Layer 4 of a small transformer language model trained on English Wikipedia (16 layers, counted from 0, width 128). Numbers have three digits each and are written without spaces.
In attention head 1, each number of a token's query is one row of weights dot the token's vector x plus its bias. The head spreads its attention over the tokens so far by the softmax of query dot key.

Query weights of the head. A number n stands for (n - 500) times 0.0012.
q0 (bias -0.036): 442435535521598563509406503565381481545488647653497508503521544451339414492545640203510337613523491288525313552427609526361462442399466538640515539553526478434577524487286574424484381478464603584497458568619469570520337459500461503525472683314537608518429587530516445516518537524472461540801312513428587651544441561545377524492639469453586334599550595539314550396602557476581461495632
q1 (bias -0.250): 497510503604593494408273494518365431363521458621442628320488372426126412410597575419538513592396487423582444544440420448558500493446392586522410406381451440325333533586622516330424510344379672503341507617415625526573471646530743529465443559517479540456329556475378612542445362492436301363571661549649327557443558592554349721575470526340552464440547597383465434561472506648676281423670
q2 (bias 0.095): 555472385523437488520652598618493488628479448603683257571693429433522463375361623497544426567496500427500528380550520600473555613390332503418533506317557659393399417346523522509551572451331571518388601437571509507409497598787456483224387460679421709270522778419537363617417538451589291534549629317530500390417524487477488411469500363421554387565681552469353472516579459399594423450618
q3 (bias -0.227): 380531477327522411399384412445450397352555576374500641454390560465379219571764453383528427560524466393493341558444384306609409497377595650466516403534405393619490540535451582405441332387473384488553430651429521444557344488292539489548575488428428463696599445347644568531505347512630589513445497580483430548563591617506494541594500707616465490562290596476493454572500567582457323328567
q4 (bias -0.329): 374543663394448582459372508544399511441448591408449554510497469464490301500625445338505247658700517304651422442361468324463389462420549574594506336442459371632646433510225538487385479459494639390612449411491606591715422468424645613623508511315556440611555532489605529554510471502549539555497399648486492622458562506624511610536671557411421456515447568404608546412493486438485395468491
q5 (bias 0.207): 328500483554330636656611494585585703527474513436381506625440351518448554457473456664486426471628594565666330277583645461487550600436531400635522476435384554463549457538428413608534437537506767359625574283691708513506364538855452448344415532407610541522592509416565465517627503520463422508441476503430541500423592513531559561311733390519506417555656494518629508467419614457341423601370
q6 (bias 0.078): 483589566661757694549471651555440591491500694407445369579485391711465644485424481732457406459531611545654553464522606630309496524566571236644564474619553568413452271462508422389519484526573736694558582254441573396508401487906357360593365422545635522362654445652568604288605577497438511413773497548507522673228504500364454742420627336492507500569637458519371411039356411667542537454319
q7 (bias -0.064): 497547367491500419510573534527493406630597425701668404478570546551425619678447741497577666494525449553394561466522364677556452586401358509433481561497621641333394477218589569437526618565402276596433457513583407347305582551535434419298569470708368619402548560375497372556340529413553436554485511497447581448497421595497423253585467539519521436556429622485285528614545356497648650363513
q8 (bias 0.191): 395488630610472604660484569619591622474425476484399545657491354387323393369446400580542295448537571441684349332543685453484535546476478453676544482520398527474541491576419402584500328503410753348534619370553697656533398481718494440345405503383599532487506481432532500440634563541494341510609568517445520590465626574582394706239667339418471505432629506422618516443490579398416334478487
q9 (bias 0.221): 619624486473508398560469537492500568500544268397472419482582483478513526533360345714527656461488473757423650419554489592550551530512444419513524619535418477503296522508697479611573581439304467520421574482345459494382620608554551479354503357737313522451472500534384521525545503540485552408295659420536419457558662387449376521437391369464422510354400545380531466691559538437558653495429
q10 (bias 0.065): 457523533378419671500478383294430461464506430416456580697406676533599635519556595585447549571376585449309262455442511445550609468614532376473429475652466489592402419492553471652540346446543395489562406626503540388289396359518349516330495464455409563500556485483531426486526599431583554541578463603475461395533492497313452308477530391530615524472413374769590464343549517527459603460488
q11 (bias 0.037): 470505609451362426564332668435483587747580529342617478555590352473571403729550542438509488529691569418517530286456577486431506491386494435473586458661500500541455335461475547411500414497573405672693311532563559516479302500551432550565456473413557547675680462446656481681620391492642713356470463491477509399361585648411531387533543734468420387525519545430433549641455469506478354324464
q12 (bias -0.007): 440425519443480570527530551593447560619449650587558400505510482500494432615428622289461359601575446396528389564440503571495421497389486537628523495536508571466683516400186486510475580598494497460669459465600430466514447427503392548480555637255509527547522568424587408534450486466542448535635261561323613622594400511598474450525781500459513372665517676574449562406572534356508597449544
q13 (bias -0.022): 550396696424523480517284593608642607475351629400584645497407318419399295497389380272617360493495489380606548736419487455727589344444669680571518455516365692563677480745384443582463639625602696421649455515391461573630547441380461497607437647274674544697356478538534595530427369548358486577476405480332442704377627558694543711486625602272351506637574581392687465451471575537481489422613
q14 (bias -0.168): 493419503534571464423494557609557512517438610550471386339630655468579334458540471297431387483581408401473503603444613587362301417449402569597372456531612423574637625581352576464469404463518424558486449689565340615710577402258433644724694602374520468624398509615453438546565414531425524505561406494457491578601249466671517503494426514669405539457525569461458650521692515424489519583590
q15 (bias -0.028): 530568385340283557490566340530497494485493414342453512492317313461383479683376476546762550633637497660558482443460303497660479670506585512588449409396461521413556613428560453552502707544378442357635484300510562551469411673595628528364647392503426491555458576367485398518411391484515323443356406547488411561513564503615563558506609514317456455519362647427517431623398609581408676440434
q16 (bias 0.314): 663462466457502486467645423346616565401464487359372571509347568507591610411511406559437624398318508600458527594580608484498535445696469414449561560574479490582523591640605435595550539506662531633507554612408434503467572491468453482587479535433531437508346377575425563389528555608400596400502405413524473530505495450370578575437401484558551652489527323611597464467514544615344503603473
q17 (bias 0.236): 611422497574535464587627456482621419497535478467415637557278521546515742539503599588550781326332536643309447609569524584583593422682643420428500566673549623446496539644752370461587497574722503611491524517552497421363484451477291304561397596577545485487388320610422546415491630527474550428546442449418500510426437546263580433484350575533595644509487231623465452402469461758491587565422
q18 (bias -0.048): 424389512536456435546384483732688444480510583637597532432506537482306397491594782160606394418534458355433304435473432535627556445331552730544523503494431506371616521569369545509513441567440425494589375563677557365535524361431406509401514793400469537634438507378584385560503371469650305657593475548391565592493533605651538367434549589616341424709580590475490548516631478497555433515632
q19 (bias -0.241): 299573577475532533612425444528422513348509542461359638490386417539278378536647398503478369652671599423643405470508517392537429638379505521610517387485370450515549505549348527425393425369444662318596537345464684517599398584594664456484490424412544490562513450381537572459490412526541455489453418566487425588474569547565410664492646493441456452473435670417532483492426557515442338460468
q20 (bias -0.001): 577487558384417340532337494497605540621489521486529534536433646568643490646579516211441527513495607307335576628481546448635599362433466682359584477509472543615734468549562678487502580511678389510623332669566503392557614334221400573602536579408526536536405524553619333554445328515449493653408309446458520517304567555591753397536393729535270604691422602533383575513604565722549539472550
q21 (bias -0.105): 557493400509559320510704514462599398483513674584380515379494610692352621541426482461435600447629478533510560563615558662375356610610375355588526494660664609529437587528449575389476627490613483732420405426503349497442609498433577514633693497461644432642497365657380494354447596514352585536482345544456595589536302522466440500581558550657538518497603576330357667482470283610442665602415
q22 (bias 0.566): 831526446470586417392622470378524495547494373438569365522531601414584553490396487571542686386299320665431614518519459606423550445641445437448542752513571476487389500424647519518647623530476340678429529636375313517422574498413513493511493479599367505469421461577373486500495509583438551459529524410621544435537533397440487443497347431523554572468469426578462452559627508528466660475549
q23 (bias 0.048): 507565425563696598440650677608508604408559714500588350497500491654571443500561404734383379402542482616549493585686521609408477650381402378530603416484562544448337307386447608471500511477547577728478765400426363355514503552810329404414540467701481654428776580416620715429565491478476544443662542341507365469356464405373437632419492262756415477632643513524322442303428493558506395538453
q24 (bias -0.052): 626505341281385324404632434479619571463442503477494456269574631600615457387345457414503487545602384480479645617635421503601497442550481649484487463386520599666489627608397618579485741524459450527521490474464396503519648504328628725525562491480534446679433687633436487566375429496383559655213399357521488481527473390582684477617489583487446513644625558372578542572447522459387762671490
q25 (bias -0.517): 189530597522463600579376516594416528394456636552376616487440413539437412541622427426409288650715687316645429484488594352578421565343524553556527284435397440560625478537336532505310446433503680292573466424563643524642469560590580537535495492348633464524573551400636506486482467451529474515447450577425461595454530557586505646469671503497444438523536635440544518457397520437503292527481
q26 (bias 0.189): 491408420546484551509609600586409571652560543612677323534587430497620483508448613439444427553527515414458474481546569540407590554335447466437548514381547612415533421338479559473553515580494574522524614451706451458407416576746331479313438565588462748356571782386605392610484475475552443539641447272420570434476508491460565372509534426539581356654658558618293448512540599443555445551574
q27 (bias 0.078): 598613396454486512395537406566476231416567403402509472612424479530425552491584545503569399539479557494455521428540403327576630653547646542318474518369548291479574444511769519413539519435364523446386675318558594484466358610535563472321411364713418563280567577451512606518365524498703293586524600459559455348444559465401601536595353475429527519668484369629379325447475541635694359629467
q28 (bias 0.262): 664527449416478596453560529416467622521495419436558453548525447526646570401303386565482498484441503585538593559535564484487638535598450378457576589416445519632439452509568468655529707578502661509486591410372426573449540585656491571399390481572511608405372620567438548551460572508375553467448500396567422461503588387434498538498537327332563437544526431553587424488468586424467621590518
q29 (bias 0.032): 445626474639614371641467444516519523395603314422391551424420416568380580583567365808441716422450566839440593434626500583609480639493503412459525543573432537414300561558775479453526465358386510425418629507399554458402520702654525322456497342777367416407480372383401626378525465537527517307352680404545366537468612483324349610423368454528500567332334537463416388669453524608537446437424
q30 (bias -0.049): 402449490569564534414651653465350579519529655500589392491570302523673556535524487808295517490400421650664628578514290402526425583426527338418573447337500573478393465331503299378474601556613579484566685409438577289460517637739503457571467438549445391461748500365566611554470581469480666312441690516465519473624586531406506606691607533601683546455472528610736341597294358374436372485346
q31 (bias -0.145): 421390541687467491442348617566614387657521397559591447435618497456500526606580689217451600399504507524394500485410529572483510483434433551374284429617608454472432397491731440334516418460625379615503363676551311456622508484394362461643577564555554544483529341464516544688563400459629448254564600497538414375423275595549482306568209629541335540438572473569443633671743407528652308540570

Each question shows a short text with each token's key, already scaled and adjusted for position as the last token sees it. A number n stands for (n - 500) times 0.0016.

Then comes the last token's vector x. A number n stands for (n - 500) times 0.021.

0 " his": 599405198559602543521176599569438565583882511625647509455538665446568331549480415480607415371296
1 " fourth": 509453287538573508532279567590465483511710476461598500430525518513537357534504334394555495602326
2 " edition": 513452344490584510523299557598402498561752512640577445391507569483584360647453408436599413492322
3 " by": 457420170607609432454189426579452624487858532488638510353507768412522404717499381404612432529366
4 " 18": 556523333591632475607340531511425535561743421507472425436600555406404480527616439500528480608282
5 "28": 526545192512669492698247532492391524547773479574498444333635444563372391526649301431551480602378
6 ".": 612529305550636440543260485451469580584797497556550451383579657430444349539600453445585403474383
7 " The": 464449350546621494545288592550473459522847432607548468411548666450468387571557373549582426464333
x: 515479499508520483405486526533528520474515525521492523501533503501489527498500517503505515488483432556481461500463472520467548480493537497519498526522512485500477537484507469501931476508520509500535466485490510463506540539500509508509543531478494509484501464508462524476509473672475518495497516508501461508551527510506487513521510480499512497503516502503548495527488489451510529540492
Which token does the last token look at most? 1 " fourth"

0 " the": 603424191549610531559159616566411540581919524612641498451541663472558355567492393449615406367299
1 " late": 536375236542599485544378519481485523611775500496525518499523609542447344530546359335471417549375
2 " tw": 598568391588623416493399509505512528597704535463458383495554460466420442564586409386512404593435
3 "enti": 536460114521628526556169618412557396527768501454572543432604559480358281478651270448475457410402
4 "eth": 537494255596659493480225624538434437595811599518537406412638513437392490509653366315515526576425
5 " century": 550470321496574488611353529562424539599827472686543476421515518491533308570477394342576449505331
6 " their": 478353227625594521554326506557578613548755431611555478485535707458494460571527375485528455460311
7 " numbers": 528492199575596400505272493555536512555815527549609475464521669441552321548492295312564440443434
x: 536525493502505467421483488536488517499518462501536506497507449475497490492536493476511483484471451575492481484471419531487452506485527501529527536480473500528520513487463494489896501520483463457534510487488487513521474531514527474509492524471503504458507488503522503493489520740522492513516507509506546478515486510501513505468485494502512534489474482522491475503510468492493513460495
Which token does the last token look at most, and with what share of its attention? 5 " century", with about 30%

0 "\n": 621480205550617463528177557542373525569915529620629484430537654474561312569501397457615392376329
1 "=": 506483266561615486540234591508493554512852497581582477386552711467481351597548323401591402360374
2 "=": 506481248575628472519233573501481553522865506589573461395553714473482345629549314391587382369361
3 "Film": 467490310469583521518239554638357393471806500644589489350577587535540381680514322434615562361330
4 "ography": 540371340469530506539316528573395515598784547540633514413450694515624374587403459388599424412458
5 "=": 503487237569616496527222596507488529503829501586585472362561658459489371590542319397599416374352
6 "=": 503488239571617490528226588506493533505830499587583471364560661457489372591542320397598414375353
7 "\n\n": 572457385508560436523281523536494558545789450492590492376477636376567350506475487449640396463368
x: 512466496512511498452485516534510494550522512512501510507509496492498506498496549497533501506474435493495499498452444526471491498513495505516505499492523512495514511494502435513976490531489502503505515499512495489491500523513502505487498532486515491498515509518507460497511520636495493505512503509503502506514484515519504487538508489498501522518519494493522518497500470502497512517514
Which token does the last token look at most? 4 "ography"

0 ";": 574434169521585503526161549573399548552893512623658527381520647475571313560478393444642440402352
1 " First": 481493372472573522511318612608377482498792490546557465390507520524527302579509345307585472567367
2 " assistant": 447468201558615358467282359553412593488779476532590510330503556557538318665499271383551467661414
3 " camera": 454457149597655384506168441608476551446712527541612444267618652515538401624549230424568570402352
4 ";": 517424291472587459502339413499404584564774531553576524390495685570480347618528429349589395452467
5 " Second": 484511385484594452452346560623375462516786480550533424366522487487519286588533331328592482612367
6 " collaboration": 486433211537580421414287433542405506528787528573603477360492582577566335698470334385569433509373
7 " with": 513401197578610374438268392498522627528776541391610496384477762548525307670492337356582346426443
x: 514530493489497493397506487496487492491531547493506532497458494539529504496509538498534482505498440517494500501472462484462498520513493489500512499484479510505493516483490467482943526526507493509521492469488526491490490494505500489467525518502518488511521494516512494475499475672477533490504487538460466496546456501497536483512499499486519514507471513529495451522513486505476523478500
Which token does the last token look at most, and with what share of its attention? 6 " collaboration", with about 20%

0 " exam": 623468190540599497532176567569413497570869541621639494426541605503565334555493381445609429370333
1 "s": 551473228517591527592215595513456541548817560498647494403562738537498412516563351293585475408476
2 " were": 574428228565612507486262483519527596579794548560596494474501722473520318585495389353570342378441
3 " awarded": 574493218581583450532287496522584576554770489556562516466505548521537313586472309420535402405413
4 " three": 500449260554570398542371488605572516528761417419568491443481537477549435512473321400603434599378
5 " A": 489585300571690411572253560577490471499868477612507397367615585400414399538646285467589474505415
6 "*": 505608292547633390559328439571313473503746512610540418382601552615477469657583314425573532498394
7 "-": 513534242552679443585208519491370490541878564534522409416591683484387433652659329404560407484450
x: 545530484515538504409457534529500515495521481499467509512507496491486499510510487490502481492475450508506509530468468485498480513467502504502523505506497479480498543505488477495945489532508507508486487493492495507492511438497473496493523495500502507491516499519527479502502507672511497475503540520500496485520513489573507502540485497538460513542484519491532519512533482479524502491480
Which token does the last token look at most, and with what share of its attention? 4 " three", with about 30%

0 "e": 579446167514583535590135614594405520543910508625669529390537613470567360524495382443643480392333
1 ",": 552488274520601498555202565529389599509812566509585474351549653465468394526572413342599459424444
2 " For": 548525305556642400476369474465548521567740520485479413352577642553387353608622337360541380444424
3 " the": 470422286558605525645266618537488516508818436575575500444564672473468491532557362517551463439346
4 " Us": 498585270596659389506237536474503407467751512558520367282638549481403466580664287400548474456333
5 "e": 546541210527659485658209598498374572539873565540584477396618570631416444529648294315557505490548
6 " of": 515458281563585454472309469556463610557888523575575478404534751557480404739531381320610426369429
7 " Youth": 381447200561590449409266469645379468465814438681605444321543623500556371674513275429606572590320
x: 519511499510506502405459516491489509493518492545477511465486454477506546540498490533521508504469454555501499496438455511481504509504513517471503477511516476482518568514497503486881526532517523501528512497504470481487522511525514506495504485488507530502473504507490508477488460772508513498467467464530505549514501488518523530515502496498516509500506495519527488476460497516524500504506
Which token does the last token look at most? 7 " Youth"

0 " C": 577474191536602511558160585581414497548909498640639497396558614446543370547519387458634464405311
1 "ister": 517546197517611541608164621563388469520877548537609495378600445521436466555606296246577538586426
2 "cia": 522529135516674567641142634446400470551883501560580516386669539504352385510689280336526515547417
3 "n": 554497190553657540666174626518354593571933540517594469393626582551419475558639323219567504541400
4 " Abb": 509564348598625391482358433495356643528711482588497387294586573520438437542607392467547503646448
5 "ey": 501576218531641489602194551507368559473819513534596465320622561577421431542654301352563540567460
6 " founded": 531482132609582427600214470515466573528916451649640551368518571551554366632470273366590453539280
7 " on": 505420231526581443518299479552445610531813492514606514350495667619529349638490338294603418455394
x: 488539508485493504424432509494499514492511497500503506494464535542489501513515506512517506531471447507478505479487468482444507507491504485498511505522479484518474522487491441492937495528511496505530480502500481502454508507545496485476499491526462495493515521520524505521498497691486507490490487521487497497558516508504529493533489497462475488485487505501532464503496476497479544504489
Which token does the last token look at most? 6 " founded"

0 "mm": 567456171518584525592142589594431508528863499635657517362552573463554386507509384466636499399327
1 "ar": 494530230502633540621175644562430458479862552496607462337645595512405536567656307209598568432401
2 " school": 498484228554566363491284363637324460528787554596620465383525669628591486777486314421595546504340
3 " p": 519513218663680421543251448531545555508694529563520395355622545508441495633609277419532494441367
4 "up": 516549298509619497614192620527370474477812548517578424349597539513467517558626330286588524486350
5 "ils": 531486233523623541582172628483517430534801511552648496418586649503480431557585324367576461363320
6 " in": 529436217558606402490209478505407600534884560466613479395507795559538373714505341358596360383385
7 " the": 486432281572621488630255596525471506523847459569576494451563688476473483552558350526549445438357
x: 516495495514512504434479521536502503491522499503502519495524489496488504493499513494507517489464447581460481514468444508491527486468536490494497513495474499500486548483515446504959482505510516494520481495484510486509531522514480494490544516494490530506493491492476513481496467642503505487497529517471480499552530506512486497505520492504497481499484507488543503524505488472503533515498
Which token does the last token look at most, and with what share of its attention? 2 " school", with about 50%

0 "c": 594431179522606538570141620571403529575909533607647502403551628471545364533512390416626443377342
1 " footballer": 468472282502533459536243464642366575474786495622659507329488614529621437684427372433649535481388
2 " |": 459471263495567484508210456549397553476814506582637529346483669491524358664507385427651438502486
3 "\n": 600512341557640384508265485472395599566835540520547425409503650433515349573532445425584315469428
4 "|": 457506311493596464512294463500344520519819475581566487414512616556480324672551357444588406586492
5 " Sea": 416479265517623434504240471631446493444769514509554416385534677466507355653566284293566525443386
6 "mu": 521438236558706447499187495475431546621844680499494384425571602419388505635659395284510364515529
7 "s": 533467178546630497555170559479422553567896571502646478425561805509492370592582330276572424446442
x: 550507495496521511432466477505486498508526527508516500519490486496498521529529503495534494523473491549491495499437448475503488495466539475531532526501510476489538545503499485491889488528465502495490471498507479487512502505506509503486496506481495495495506517538514512510493534781515478476495486479494516520515482496500509498450496494510515522468464498520517503538544521487493491477478
Which two tokens does the last token look at most, in order? 1 " footballer", 0 "c"

0 " in": 609432162547604504527140585562406547573925542590655505426534676491572331595479379422626407349313
1 " a": 508448238590684512638198613519534585531809508561543456406608651423416446501622322438528433456386
2 " range": 558389262541580328437373368595512467614698693426548433479454701574557397650479364227517383397522
3 " of": 525457284553590440490294477567468603558897545540573473418528761560486407734528370306612412337447
4 " academic": 563500353560573456449360499596390446609819485675559440444534500510564385714460390436591452584292
5 " subject": 605479276608628378505309462515516606613803587487518422421507535479528360555499328235549376520500
6 "s": 557471203544623493570216562487449542585853570528630473423563757519492380541572340291572429442475
7 ".": 632530297562646418536268486453476587602798511561535440388579631443442345514602439427581391462419
x: 518511500505489495425465505525498484483518506512501519522486483507503505497501514503506474525448460461474513529454441496512522511523506482503521506483485498485516502489485447523954486528490504502476519482500528510499488449508503509483484512490496497481500535518504483508508548672512501506504524526512516485544487522469474500534506498510531522504495479490521506499494481504515509476496
Which two tokens does the last token look at most, in order? 4 " academic", 0 " in"

0 "|": 560438207510568505546170558580400528538887497610666536400498645482587327575463399477647433416359
1 " Sea": 424447281485591470526245504647475498438727513501578449366519669495523360621536306293580541393384
2 "mu": 506404227538681459503190498511450555601824679491512404410554619427411507631633397263526388479516
3 "s": 530448196529613524579181588506454585554858559505651488404561797508498377549572343275581454415441
4 " Mall": 464614284573667438489174542586366539451794482560545372286662552440428463564672313376589599591328
5 "on": 509496178520656497560175610510323459559921563535608454360610632553438418559636293262579479564377
6 " |": 458458264493571473514229451551418567485806501583628529344481668482524355635505384414642431495482
7 " 1936": 492527316531612467623349514563408566541803393670510472375587480515459402596556351454556547596270
x: 511518505535490454427452503478511478518517486506507460471485481486493501531519555510480553495446460522521504511483461502508559504466493518474495548542531510494503550477489441490909501515522501479511469547481480492482528498531490525529499501459485507459496489508495489485471480708474492468516490487490510470513477523530519491508489505511525511477505502517513517506509467504506491436541
Which token does the last token look at most, and with what share of its attention? 6 " |", with about 40%

0 " In": 611462180550610490514156584557405527568929533602639493430548665475553327579502380435618419345321
1 " 2010": 533527444457553526672349622594333489489666442588509452360540425512520411510495426544580542502339
2 ",": 569494259550625480516213545509376601536819596494561446383566670468446394548595408320575439429459
3 " it": 548488319626624466609290534504484473497678504633518426467588593472487501506562399595510456367319
4 " moved": 568470227604615384530302424487541671545741534483554472469503620555507351560517329347483390450458
5 " to": 488414266545584443595318436511452632525827498547590507419502831586489431714525395383563400423356
6 " a": 512445225597696494624200582512520595553831512570540446410602667421421427531625322424530408485370
7 " new": 482440155631658397621287442537443558543812475605512426350581549545452446589587270396515465660298
x: 510509489497509498419466524522501480474508481483499500506519488517507496529506494492496495494458419564474481523455466523485503514529495514457494489499497478498499554514529483504922479491515496488535543492488488484507507548508523489494532500488484507509493491502527512495528474716519532484504481511469442491522519471514508475528508478512503509489476523512508535511507483495511491480518
Which token does the last token look at most? 1 " 2010"

0 "2": 578443150528596506585156560582415523551890500633646517385544632485558348554495371462636459395319
1 "%": 499463228482575557594272556579547516501622460576573476342563505469495347473532340375593518456395
2 " of": 519439255538580459494274474577432609548873553556590481389522770616502377780511363298618423351403
3 " students": 498489160579550395424272384590422484529807497621676504418503711558620417730430314390612495497332
4 " who": 533417276553600439447405348531403595588675502691546468429523652686509312712510415459550412514343
5 " sat": 517523247599619428455246538471438339506817537556554448482570575499473402642551278394524433431363
6 " the": 484417269580626501625249611530469497530843473594574488464567715498472460574554336516536437421328
7 " A": 488580267603727408544227552560493471509875493649492368363634604385394365553671260468569453515387
x: 484489464483533529393465528500524527508497513518515511525522545477463524492478502506491493488471478567471465512430471495479494497485511512528508517460522464503513552489493474531887509539506485474504479475485525478490511514514533480502534483486508512460504521491481472478469484742448513517536517498494483526516535476539465518538512485518522537508478493517514517508506508480531505472493
Which token does the last token look at most? 3 " students"

0 " was": 627438159556625522528127594558417545592930543639647495440545658447562296568492384436620390349302
1 " originally": 551511152611644454643224539510421601476828527588580522458571608577486343533536243370484458360375
2 " entire": 530395129568627430530244487476451429585841579516562503466542664633471371665552271332487367474302
3 "ly": 536468228495618578655200663488441480517804528565619544448590589576412409487615314368522488410386
4 " run": 578547153599642376539156489510443460496778578363612452383580595623527448649545240253541444422328
5 " by": 501416185603627406484206406552448637531871546487619481361498786446526385724506387371612375513351
6 " the": 492418277582629500652248608518480529535867459563567489478566726454468483550560360520540424416332
7 " Irish": 501464212557631546590225578619378709566899444620571470407603652399473322525562346329583559559399
x: 542492485491521485400476527501500545487506532506510513477493494483501533490486485522499508479480452603506517530482456529499498518532504484512508539482521511502488532538446465508886504499499501484525486527473487499506533515521521528500494531493505507463492493547510523513450486751505488458485515483505489467498507498501529495487495473486476512457506460511542493529491494491513487501521
Which two tokens does the last token look at most, in order? 5 " by", 0 " was"

0 "–": 578454172535600504557151576583371545547907517620645499389536637477558349578495385461635448406330
1 "2021": 545500320427559515676316550527374407567769457563548523392532522635480307611527352469576478523293
2 " |": 448453266489564484495223450553409556479801510572639531343474676505525353670502384414651429508489
3 " Irish": 468448206533603564591223588645376676529867444585594493385592647446485350538554328317590601552391
4 " writer": 501495308553593462493263512598410532529818464654614470346545567429574394641465372437623491557318
5 " |": 460465261502579486499215458543411563488805509591626518336493653476512355644517390412643429518480
6 "\n": 597505347555635387513271485474404599565819536512551430400500636431515358557530454419586325488425
7 "|": 460500318501602468509301470490366523528810470582557482412516601541471322650554364441582397601481
x: 540532513520497468413466522521513485502494482502500515485513508507501520502522516495501507490480457508478493507462500521454489490506488504473487518516482484506500522516477463504962478536518517523523477494517481503521533434507474488484514522479498503516497490518494498463506520660490494488513492533476510497546509510499517494506483484509491498506499483500513526494524494492511497503498
Which token does the last token look at most, and with what share of its attention? 2 " |", with about 30%

0 " by": 609439159552603503530141580565420541572932527601658512426533678464570320586480388435631407360304
1 " him": 478438272557565576672256545550573591454628394662631542358572607466527488448517407577563562474290
2 ",": 560494255542619480537195549514384591525835585495579463376557679452460390537582408333583442428444
3 " with": 531417186595624384420244408487520634544791548399600484406488759521518278669493330363573328435442
4 " the": 468417270569618529636246626521485512515841440561578505469574703455459479536565359525537451443335
5 " san": 496474142558654401531238383479473639592844554523543454400516599503470412657548315265540352616468
6 "ction": 541513149540650444468168565533458419565852588512594412374582546432464340528608290228557435549382
7 " of": 523450268564595453476282466552442638568925538556582479424525795545488390756526387307611401365432
x: 520522474505497475415457491508488510493537533474495507483496506503481505531544479492518487532469459543483478516458458470475497522493489481502534535514491511515486486492526478525944497490477513500502492467504491500489510510512484472438501527522498491513538487484538498504478475664487504458478495489496481492554489508528515500534509463514501517512490467496539476484494511523499518511511
Which token does the last token look at most? 1 " him"

0 "=": 599452190541605512560146610570412545559921517619645496412541662469566340571491382443637414350300
1 "\n\n": 588467398527589440494304536514483585569783475507549450409502652410524321530517472407605372455366
2 "|": 440477336467578472497324452519352511522780469590564489403491602582491318688529376445601399596487
3 " Name": 494411385431544376527322484642436466533754584491607468379398670469629365589410400361627404424448
4 " |": 453457291474560459506263434560401557489784506593619527337470651507526355646497393414648430500509
5 " Life": 475384295512573446457324482611429421567760510558585442354494668517576360625476359402591470511331
6 "sp": 540505309543650519479200598495383421513645644428545360324630532625420507638662346329537472436391
7 "an": 524542207550633492576216598543306565550955529531594453403607599547430429569621313201580531587418
x: 527516463512534477416467515521498518518493536481520509508483475514472502531516512500495498510462491552511507508456451489486513504521481498507512508494499496505510518512479467540879496485493496505516507497500475493496538510493511520487490519448475496505492512511503475514485483804514500471476511509496485511508512483500536498466498467503500525477507491510549490523509514480503491501497
Which token does the last token look at most, and with what share of its attention? 3 " Name", with about 40%

0 " and": 603432166534602525547139599578411547567921522615656511419535652467570320559483386432637423356313
1 " Minister": 439517277510559490526275484646493569454752420703629508307510580418578353564442346472639533488404
2 " for": 518458217585606461477277488494534599526782478565567487367571713552464360659542341435573416389353
3 " Ext": 464508175619706449449243522486587530524743529560461349307613536428363361601652237364522374528349
4 "ern": 435477251500587542507227645575337491513867547529582466427554563487432449576600321283552528579477
5 "al": 522439180505617518571188618552395500563897569532624481406558665552491379551558295256588463438446
6 " Affairs": 458507194571585418408266444591463529480759452674620472310552637457559316587485304448591538471411
7 " (": 511519191605683450551206515514429547503788506668548438327624623507429402609604306497564448391368
x: 508495502500464500420470522488496544558522491510478511515497502497502506486492517523530492508475452507472509529439474487490489522496516476543469516487492510490482528500500443528934468528477500470512517493508477505497494461502449522487518511528501525467497495500520464493500523671473501496489507507515477496518482526590459492522461513489511524511485499473537508505513487495494503460511
Which token does the last token look at most? 1 " Minister"

0 "een": 586461146545593529540138607584437497552909498637660522410557605449552350522504367453630476401303
1 "th": 534491261536629545555222635581359432558784603532559445434592518520448437511603348337532517542440
2 " and": 536408308474595499562309499529470635542774517497564501432510688559479384581546414356583399376457
3 " nine": 529498255583590469495367561548579501576761395507518456476551455426475421495538332377565448650304
4 "teen": 526482160544595537572216618523526431568842489536582496421564492484448415500574311315569457584336
5 "th": 548508246566653519537215619557356433579819611543549425451598528498441411523614337334520485563436
6 " centuries": 538441279525559523602347510537524477611767468691564494478517580504537379566479391376548443465302
7 ".": 625517290558642419538257487459471589603822508570544445386567643440458342531587438420590381460398
x: 519510500513487495425468503529496483483522503509502518518489484507501507500502518504508473521451462458472511529452445500513521507525507481501520510485491494487511506489489449522956485523486505499479516484499529510506489454507505509479480515493495504476499527519502480505506545675511503503501519529510524484541484521472479498533504492503530522504494483491521502499494483505517511480499
Which token does the last token look at most, and with what share of its attention? 6 " centuries", with about 30%

0 " twelve": 610442174553600511535176588575439527577903505612641508444540640460565329542485380450619424375307
1 " films": 472441218523549518472224523588507448485788459606677537384526697474611360650422328433631494334323
2 ".": 607507304522607456583256508480478576566782490537572479361561642454469391505574460439610429441390
3 "\n\n": 581476374527584425515273522522478557553809463506573469389502647393544346530499468447626383441363
4 "La": 487599275481672509642279596444386431489867479610488494460622544525324329555679265393495483446477
5 "ter": 502511212509622523584163625577378439499840555494598462329602511462453428496615307324593540586449
6 " Stanley": 512550317486590499626312482586438474503799409544596495412553601503508413579535392410621534511358
7 " was": 544404305526601537512222504519475636560788538603624499429470698456556324626473436415606326413411
x: 531521495495484497438502497522503507536468513479468500493468487494505508505501507508521526497473464506472464504455472472469462499457529499521493511450502499477469525485480451518939463523526516493503488499527519500492464507532503470518531509524514501471494487499504463505539533670481547456504491502502517482537455507486543495527515519492494522521484476471519498525472478488475520460495
Which token does the last token look at most, and with what share of its attention? 1 " films", with about 40%

0 " of": 604433166550606516520139596578420544578945533623655503428538682458570323593482382423635414346311
1 " Youth": 375421212532568479439255502666387482453797436659621469314531641513567374654498281432614592554322
2 ",": 556490244546623475532201544519375593528841579517573459371559669469458389552584394328587445432436
3 " this": 529412296604663478557327588510516530566757476611494414483581623504465396525578344496493396422273
4 " 175": 505578320568590437554339530588467581503701402620485453381594363381453429467557353516552595618443
5 "8": 516537219518625467698248527530418536520771471530531437325587518542450434512591312376600490557399
6 " edition": 515472344501596492531306545592416493561747486667566432371520538489574360636469386437600425509299
7 " became": 543422238574646511565214542494480633591854513634569471470495601465499308628507364394546301517318
x: 519514499485472463415506499550502510511476503474478477494477473496513499514523510513499538495450464518476496528473474501484473511457515523501455540439490492492490538502495458524931487522546512467541496488508516483505447537526514492488508514495508510460499475495520498504547519670469532470491466538505480463522464484524523502539502496494524522520480499494487510540487492495493502478488
Which token does the last token look at most, and with what share of its attention? 1 " Youth", with about 50%